Layer 6 of a small transformer language model trained on English Wikipedia (18 layers, counted from 0, width 128).
A neuron's activation on a vector x is squared ReLU(weights . x), where the dot is the dot product.
The model reads these tokens: "ett" "," " that" " T" "ak" "ah" "ash"

The vector x that enters this layer's MLP at each token. A number n stands for (n - 128) times 0.055.
0 "ett": 162, 145, 122, 129, 136, 103, 125, 144, 128, 101, 130, 130, 119, 73, 127, 117, 147, 159, 121, 152, 119, 113, 122, 135, 159, 134, 119, 138, 124, 128, 134, 158, 156, 138, 135, 129, 125, 116, 140, 135, 108, 156, 141, 113, 106, 128, 121, 134, 74, 116, 126, 129, 59, 148, 144, 129, 143, 112, 143, 137, 142, 103, 129, 139, 156, 100, 123, 97, 158, 130, 99, 123, 122, 156, 109, 137, 101, 119, 127, 123, 157, 121, 122, 110, 135, 115, 137, 126, 130, 142, 141, 109, 108, 106, 135, 137, 134, 129, 134, 120, 121, 126, 121, 141, 108, 159, 133, 108, 138, 134, 141, 137, 123, 165, 121, 110, 83, 123, 120, 133, 103, 138, 120, 115, 151, 125, 134, 121
1 ",": 123, 145, 120, 124, 113, 94, 129, 121, 119, 128, 133, 123, 132, 130, 133, 137, 126, 145, 129, 127, 124, 122, 132, 188, 129, 130, 138, 133, 131, 131, 136, 127, 149, 129, 137, 112, 125, 109, 131, 127, 124, 133, 126, 140, 114, 121, 142, 118, 124, 125, 124, 136, 7, 123, 131, 132, 119, 137, 121, 140, 121, 111, 114, 118, 130, 124, 111, 144, 110, 131, 130, 136, 125, 141, 143, 137, 130, 132, 118, 133, 126, 137, 116, 127, 118, 137, 127, 132, 127, 134, 116, 124, 118, 142, 132, 126, 125, 132, 140, 136, 138, 142, 133, 132, 116, 133, 154, 138, 133, 128, 134, 117, 126, 120, 140, 134, 12, 129, 132, 118, 128, 124, 112, 136, 125, 126, 129, 126
2 " that": 115, 112, 129, 122, 131, 79, 124, 148, 109, 130, 124, 119, 110, 130, 135, 137, 120, 132, 139, 148, 145, 141, 128, 163, 129, 127, 122, 130, 143, 139, 125, 134, 142, 152, 112, 137, 140, 132, 118, 137, 153, 137, 122, 140, 125, 143, 149, 129, 143, 110, 134, 123, 27, 119, 116, 134, 129, 136, 133, 128, 119, 115, 126, 132, 114, 106, 126, 122, 135, 127, 127, 102, 132, 137, 129, 127, 117, 143, 116, 122, 122, 126, 122, 124, 121, 142, 150, 138, 128, 126, 122, 119, 132, 151, 137, 114, 130, 106, 135, 130, 140, 150, 147, 142, 144, 100, 122, 137, 133, 124, 107, 142, 123, 133, 120, 148, 22, 123, 145, 118, 120, 113, 140, 121, 101, 116, 139, 133
3 " T": 131, 113, 118, 122, 148, 91, 138, 137, 126, 107, 135, 142, 135, 102, 126, 132, 139, 124, 120, 147, 133, 120, 115, 116, 143, 147, 133, 134, 134, 132, 135, 145, 110, 124, 124, 124, 126, 118, 104, 134, 119, 89, 132, 136, 91, 136, 132, 149, 117, 129, 131, 138, 58, 132, 129, 126, 125, 143, 149, 125, 118, 132, 137, 132, 114, 113, 142, 146, 143, 138, 106, 157, 154, 138, 135, 142, 126, 139, 116, 119, 139, 124, 117, 135, 144, 139, 117, 131, 125, 144, 135, 126, 135, 144, 120, 153, 133, 120, 137, 127, 136, 142, 142, 140, 121, 138, 149, 136, 124, 115, 116, 139, 115, 139, 115, 169, 33, 140, 161, 124, 123, 171, 149, 132, 150, 167, 156, 119
4 "ak": 127, 130, 131, 134, 125, 70, 133, 142, 116, 136, 129, 145, 120, 103, 128, 168, 110, 116, 133, 142, 156, 136, 129, 116, 151, 123, 122, 132, 135, 112, 131, 152, 92, 122, 113, 123, 120, 124, 123, 144, 128, 114, 108, 102, 104, 130, 133, 137, 142, 118, 118, 104, 65, 111, 118, 118, 142, 131, 106, 106, 129, 132, 139, 139, 138, 85, 110, 134, 121, 126, 109, 128, 117, 129, 146, 116, 127, 134, 148, 128, 139, 111, 108, 125, 176, 127, 139, 134, 120, 119, 143, 127, 126, 135, 129, 138, 94, 126, 131, 116, 94, 140, 123, 134, 83, 144, 125, 111, 132, 135, 123, 133, 89, 167, 111, 139, 64, 131, 151, 125, 132, 142, 126, 144, 147, 134, 129, 126
5 "ah": 133, 116, 121, 119, 134, 95, 120, 150, 122, 118, 120, 135, 122, 93, 129, 162, 109, 125, 138, 153, 131, 140, 124, 109, 108, 130, 134, 124, 126, 92, 120, 152, 112, 137, 133, 108, 147, 136, 121, 156, 119, 141, 119, 117, 99, 117, 123, 131, 117, 135, 111, 94, 65, 148, 139, 150, 143, 135, 107, 101, 123, 132, 122, 138, 139, 76, 90, 114, 130, 132, 108, 143, 119, 119, 121, 146, 154, 126, 136, 126, 163, 99, 91, 135, 120, 118, 141, 141, 156, 129, 128, 135, 107, 131, 138, 141, 130, 128, 112, 123, 112, 116, 137, 132, 81, 136, 132, 114, 133, 128, 122, 117, 115, 132, 139, 128, 80, 136, 133, 115, 128, 112, 169, 123, 159, 132, 105, 140
6 "ash": 140, 116, 133, 125, 120, 93, 132, 166, 120, 99, 148, 141, 139, 91, 125, 140, 145, 120, 172, 128, 139, 138, 119, 123, 132, 122, 141, 107, 127, 108, 136, 162, 115, 139, 142, 111, 128, 120, 123, 135, 106, 142, 135, 122, 119, 134, 108, 108, 92, 114, 113, 127, 78, 114, 125, 130, 157, 128, 127, 101, 137, 147, 110, 138, 145, 102, 141, 127, 153, 152, 125, 139, 131, 125, 134, 152, 132, 138, 106, 133, 136, 105, 76, 121, 130, 128, 138, 132, 145, 151, 127, 122, 117, 125, 142, 140, 122, 129, 101, 137, 122, 130, 115, 138, 100, 139, 127, 112, 149, 124, 105, 156, 125, 142, 141, 120, 46, 147, 126, 129, 142, 130, 154, 126, 140, 121, 111, 145

Each question shows the input weights of one neuron of the MLP. A number n stands for (n - 128) times 0.0045.

n115: 115, 118, 109, 164, 124, 123, 126, 149, 157, 157, 135, 49, 123, 140, 145, 168, 133, 143, 122, 118, 105, 102, 117, 99, 214, 87, 110, 175, 117, 109, 137, 139, 110, 119, 144, 134, 108, 108, 153, 118, 138, 143, 134, 82, 125, 142, 129, 98, 122, 98, 136, 153, 134, 147, 153, 136, 134, 147, 97, 178, 136, 100, 122, 106, 110, 122, 125, 92, 141, 100, 147, 145, 116, 121, 122, 171, 142, 130, 113, 149, 90, 129, 120, 137, 117, 89, 127, 118, 127, 149, 81, 130, 104, 144, 119, 141, 133, 125, 107, 102, 132, 125, 135, 50, 130, 111, 145, 140, 135, 132, 129, 129, 128, 93, 128, 145, 148, 154, 147, 86, 115, 76, 146, 146, 143, 87, 83, 154
It fires most on token 5 "ah"

n463: 126, 113, 88, 114, 154, 138, 146, 55, 110, 106, 143, 148, 126, 158, 151, 128, 141, 80, 146, 99, 148, 147, 153, 146, 163, 133, 150, 160, 86, 87, 98, 115, 101, 121, 77, 119, 117, 131, 152, 125, 131, 126, 184, 125, 119, 129, 121, 41, 142, 129, 127, 147, 144, 139, 145, 114, 108, 108, 131, 121, 95, 166, 156, 161, 113, 108, 124, 163, 151, 74, 161, 151, 111, 115, 119, 115, 153, 112, 89, 166, 97, 132, 101, 126, 127, 163, 183, 111, 112, 61, 150, 165, 120, 89, 164, 175, 174, 168, 112, 163, 182, 159, 95, 101, 134, 146, 116, 109, 141, 145, 124, 126, 87, 123, 117, 72, 129, 123, 164, 166, 206, 103, 120, 161, 129, 160, 123, 135
It fires most on token 6 "ash"

n343: 156, 145, 129, 119, 154, 151, 123, 87, 98, 154, 102, 120, 108, 136, 108, 151, 65, 157, 122, 168, 130, 123, 177, 118, 99, 144, 129, 99, 119, 127, 138, 147, 80, 108, 125, 88, 131, 146, 119, 102, 130, 121, 95, 155, 137, 128, 107, 130, 136, 134, 94, 141, 168, 111, 137, 109, 93, 127, 89, 117, 91, 91, 116, 136, 155, 158, 132, 114, 130, 140, 129, 116, 107, 101, 153, 152, 113, 150, 141, 111, 113, 131, 151, 148, 138, 121, 121, 161, 145, 148, 128, 158, 127, 155, 112, 98, 88, 118, 109, 129, 110, 147, 93, 121, 145, 174, 100, 163, 118, 134, 138, 95, 135, 128, 157, 103, 129, 139, 149, 164, 156, 145, 132, 153, 164, 187, 101, 127
It fires most on token 4 "ak"

n362: 96, 129, 204, 133, 124, 137, 117, 90, 119, 150, 124, 111, 202, 154, 149, 171, 122, 153, 125, 128, 115, 165, 146, 104, 171, 110, 112, 104, 134, 104, 121, 151, 81, 156, 110, 161, 140, 188, 118, 131, 137, 143, 126, 116, 157, 81, 146, 74, 134, 152, 169, 159, 150, 103, 135, 77, 125, 65, 105, 113, 145, 103, 150, 114, 173, 113, 139, 140, 97, 139, 125, 184, 181, 113, 85, 111, 135, 136, 121, 171, 123, 125, 147, 171, 131, 112, 150, 185, 61, 151, 143, 104, 144, 181, 91, 133, 121, 143, 129, 121, 75, 131, 125, 149, 146, 160, 112, 121, 110, 103, 143, 110, 154, 175, 106, 186, 146, 165, 148, 151, 135, 154, 98, 141, 123, 135, 161, 134
It fires most on token 4 "ak"

n199: 171, 145, 146, 124, 95, 117, 176, 105, 151, 128, 144, 98, 98, 130, 127, 127, 164, 168, 126, 149, 77, 152, 100, 126, 160, 109, 149, 113, 146, 139, 129, 92, 147, 121, 78, 121, 113, 169, 139, 136, 130, 139, 163, 97, 108, 128, 127, 109, 110, 130, 155, 145, 143, 116, 145, 149, 116, 95, 109, 117, 119, 134, 98, 106, 169, 165, 133, 110, 110, 125, 125, 155, 69, 135, 104, 130, 75, 142, 113, 120, 119, 112, 197, 129, 136, 122, 111, 188, 74, 136, 73, 125, 94, 102, 134, 108, 127, 133, 128, 164, 131, 114, 149, 156, 160, 146, 136, 99, 136, 117, 116, 141, 88, 166, 116, 144, 141, 123, 144, 107, 126, 74, 114, 150, 146, 170, 116, 133
It fires most on token 0 "ett"

n122: 118, 111, 151, 99, 142, 141, 116, 133, 161, 129, 148, 103, 143, 140, 194, 129, 153, 132, 141, 155, 105, 152, 110, 103, 144, 130, 140, 150, 111, 61, 138, 145, 114, 143, 148, 180, 133, 174, 129, 123, 158, 161, 138, 138, 154, 90, 163, 152, 146, 87, 123, 157, 151, 132, 106, 95, 137, 103, 127, 130, 107, 107, 145, 119, 134, 116, 95, 104, 133, 97, 178, 160, 162, 153, 131, 129, 109, 142, 152, 144, 58, 108, 132, 164, 150, 119, 196, 128, 138, 127, 151, 144, 90, 143, 99, 135, 148, 114, 128, 133, 106, 97, 143, 157, 130, 134, 145, 142, 114, 108, 143, 79, 135, 141, 98, 133, 148, 123, 135, 88, 169, 64, 132, 147, 171, 145, 108, 122
It fires most on token 5 "ah"

n301: 138, 169, 139, 153, 61, 138, 112, 119, 91, 107, 141, 72, 135, 123, 102, 102, 139, 106, 132, 128, 94, 89, 150, 133, 135, 114, 113, 151, 117, 98, 89, 128, 139, 117, 87, 182, 142, 112, 179, 123, 100, 117, 129, 110, 88, 135, 62, 137, 125, 107, 172, 136, 150, 123, 156, 117, 179, 138, 137, 143, 111, 123, 135, 106, 144, 136, 130, 84, 149, 151, 147, 186, 120, 110, 84, 133, 110, 135, 109, 147, 92, 102, 97, 154, 129, 91, 129, 132, 106, 100, 132, 138, 87, 106, 99, 114, 131, 126, 135, 133, 150, 109, 122, 112, 151, 127, 141, 121, 128, 127, 136, 100, 146, 201, 146, 134, 119, 145, 122, 151, 103, 107, 129, 92, 165, 147, 88, 155
On which token does it fire most, and how strongly? 0 "ett", at about 5.4

n77: 91, 96, 97, 156, 116, 119, 148, 134, 106, 138, 127, 98, 144, 144, 167, 129, 95, 122, 102, 147, 140, 139, 71, 124, 121, 87, 98, 115, 131, 154, 89, 181, 106, 118, 119, 129, 110, 114, 116, 107, 142, 110, 103, 84, 134, 111, 151, 125, 136, 165, 157, 104, 129, 101, 149, 143, 118, 108, 120, 142, 139, 145, 135, 135, 126, 118, 196, 155, 142, 88, 120, 135, 89, 109, 148, 123, 121, 174, 163, 126, 112, 156, 142, 112, 96, 135, 132, 129, 158, 135, 125, 162, 133, 136, 97, 110, 95, 126, 118, 111, 120, 108, 133, 130, 156, 136, 132, 154, 182, 135, 139, 125, 113, 119, 123, 159, 122, 126, 126, 171, 143, 132, 61, 140, 140, 101, 126, 150
On which two tokens does it fire most, strongest first? 4 "ak", 2 " that"

n466: 156, 137, 187, 158, 142, 134, 182, 110, 139, 130, 129, 144, 105, 160, 123, 136, 113, 121, 163, 173, 110, 186, 183, 160, 112, 86, 160, 109, 158, 99, 171, 125, 134, 120, 82, 138, 65, 132, 207, 130, 125, 139, 123, 114, 141, 95, 133, 85, 129, 137, 169, 146, 137, 93, 163, 121, 87, 189, 133, 124, 92, 53, 156, 100, 184, 159, 112, 152, 108, 154, 136, 157, 134, 129, 147, 109, 106, 122, 174, 184, 132, 152, 133, 156, 140, 104, 148, 141, 92, 117, 134, 119, 120, 148, 113, 179, 118, 140, 158, 140, 95, 159, 75, 136, 180, 125, 150, 115, 136, 81, 113, 148, 102, 162, 106, 152, 142, 146, 174, 84, 147, 121, 75, 149, 152, 125, 93, 100
On which token does it fire most, and how strongly? 4 "ak", at about 1.9

n197: 137, 114, 127, 116, 171, 161, 106, 108, 112, 120, 151, 176, 158, 191, 97, 111, 85, 212, 146, 144, 142, 128, 144, 138, 186, 134, 138, 89, 162, 109, 84, 129, 137, 180, 93, 190, 94, 116, 128, 84, 139, 126, 122, 133, 145, 137, 148, 137, 196, 118, 164, 174, 156, 77, 107, 151, 93, 124, 123, 124, 101, 131, 131, 163, 128, 154, 125, 129, 72, 112, 119, 99, 59, 91, 138, 173, 137, 180, 120, 180, 84, 100, 198, 114, 91, 122, 126, 133, 60, 133, 110, 134, 203, 158, 108, 72, 158, 159, 133, 170, 196, 166, 93, 108, 160, 132, 101, 124, 113, 126, 109, 75, 170, 146, 162, 154, 133, 72, 123, 101, 141, 128, 117, 182, 184, 138, 111, 105
It fires most on token 2 " that"

n162: 122, 143, 140, 129, 96, 143, 184, 103, 140, 62, 106, 113, 150, 120, 97, 81, 165, 92, 93, 105, 41, 130, 119, 134, 133, 102, 121, 79, 130, 96, 87, 101, 144, 128, 142, 145, 117, 121, 172, 111, 167, 110, 150, 113, 129, 97, 120, 62, 157, 98, 178, 112, 145, 112, 135, 144, 129, 120, 123, 159, 121, 148, 130, 121, 145, 96, 156, 142, 107, 81, 115, 122, 155, 126, 88, 130, 163, 91, 139, 103, 146, 119, 150, 151, 131, 104, 149, 146, 97, 142, 113, 123, 62, 94, 123, 149, 111, 134, 149, 169, 148, 136, 155, 116, 158, 153, 161, 117, 155, 153, 154, 143, 116, 128, 112, 138, 146, 57, 166, 126, 90, 143, 110, 140, 108, 122, 152, 130
It fires most on token 0 "ett"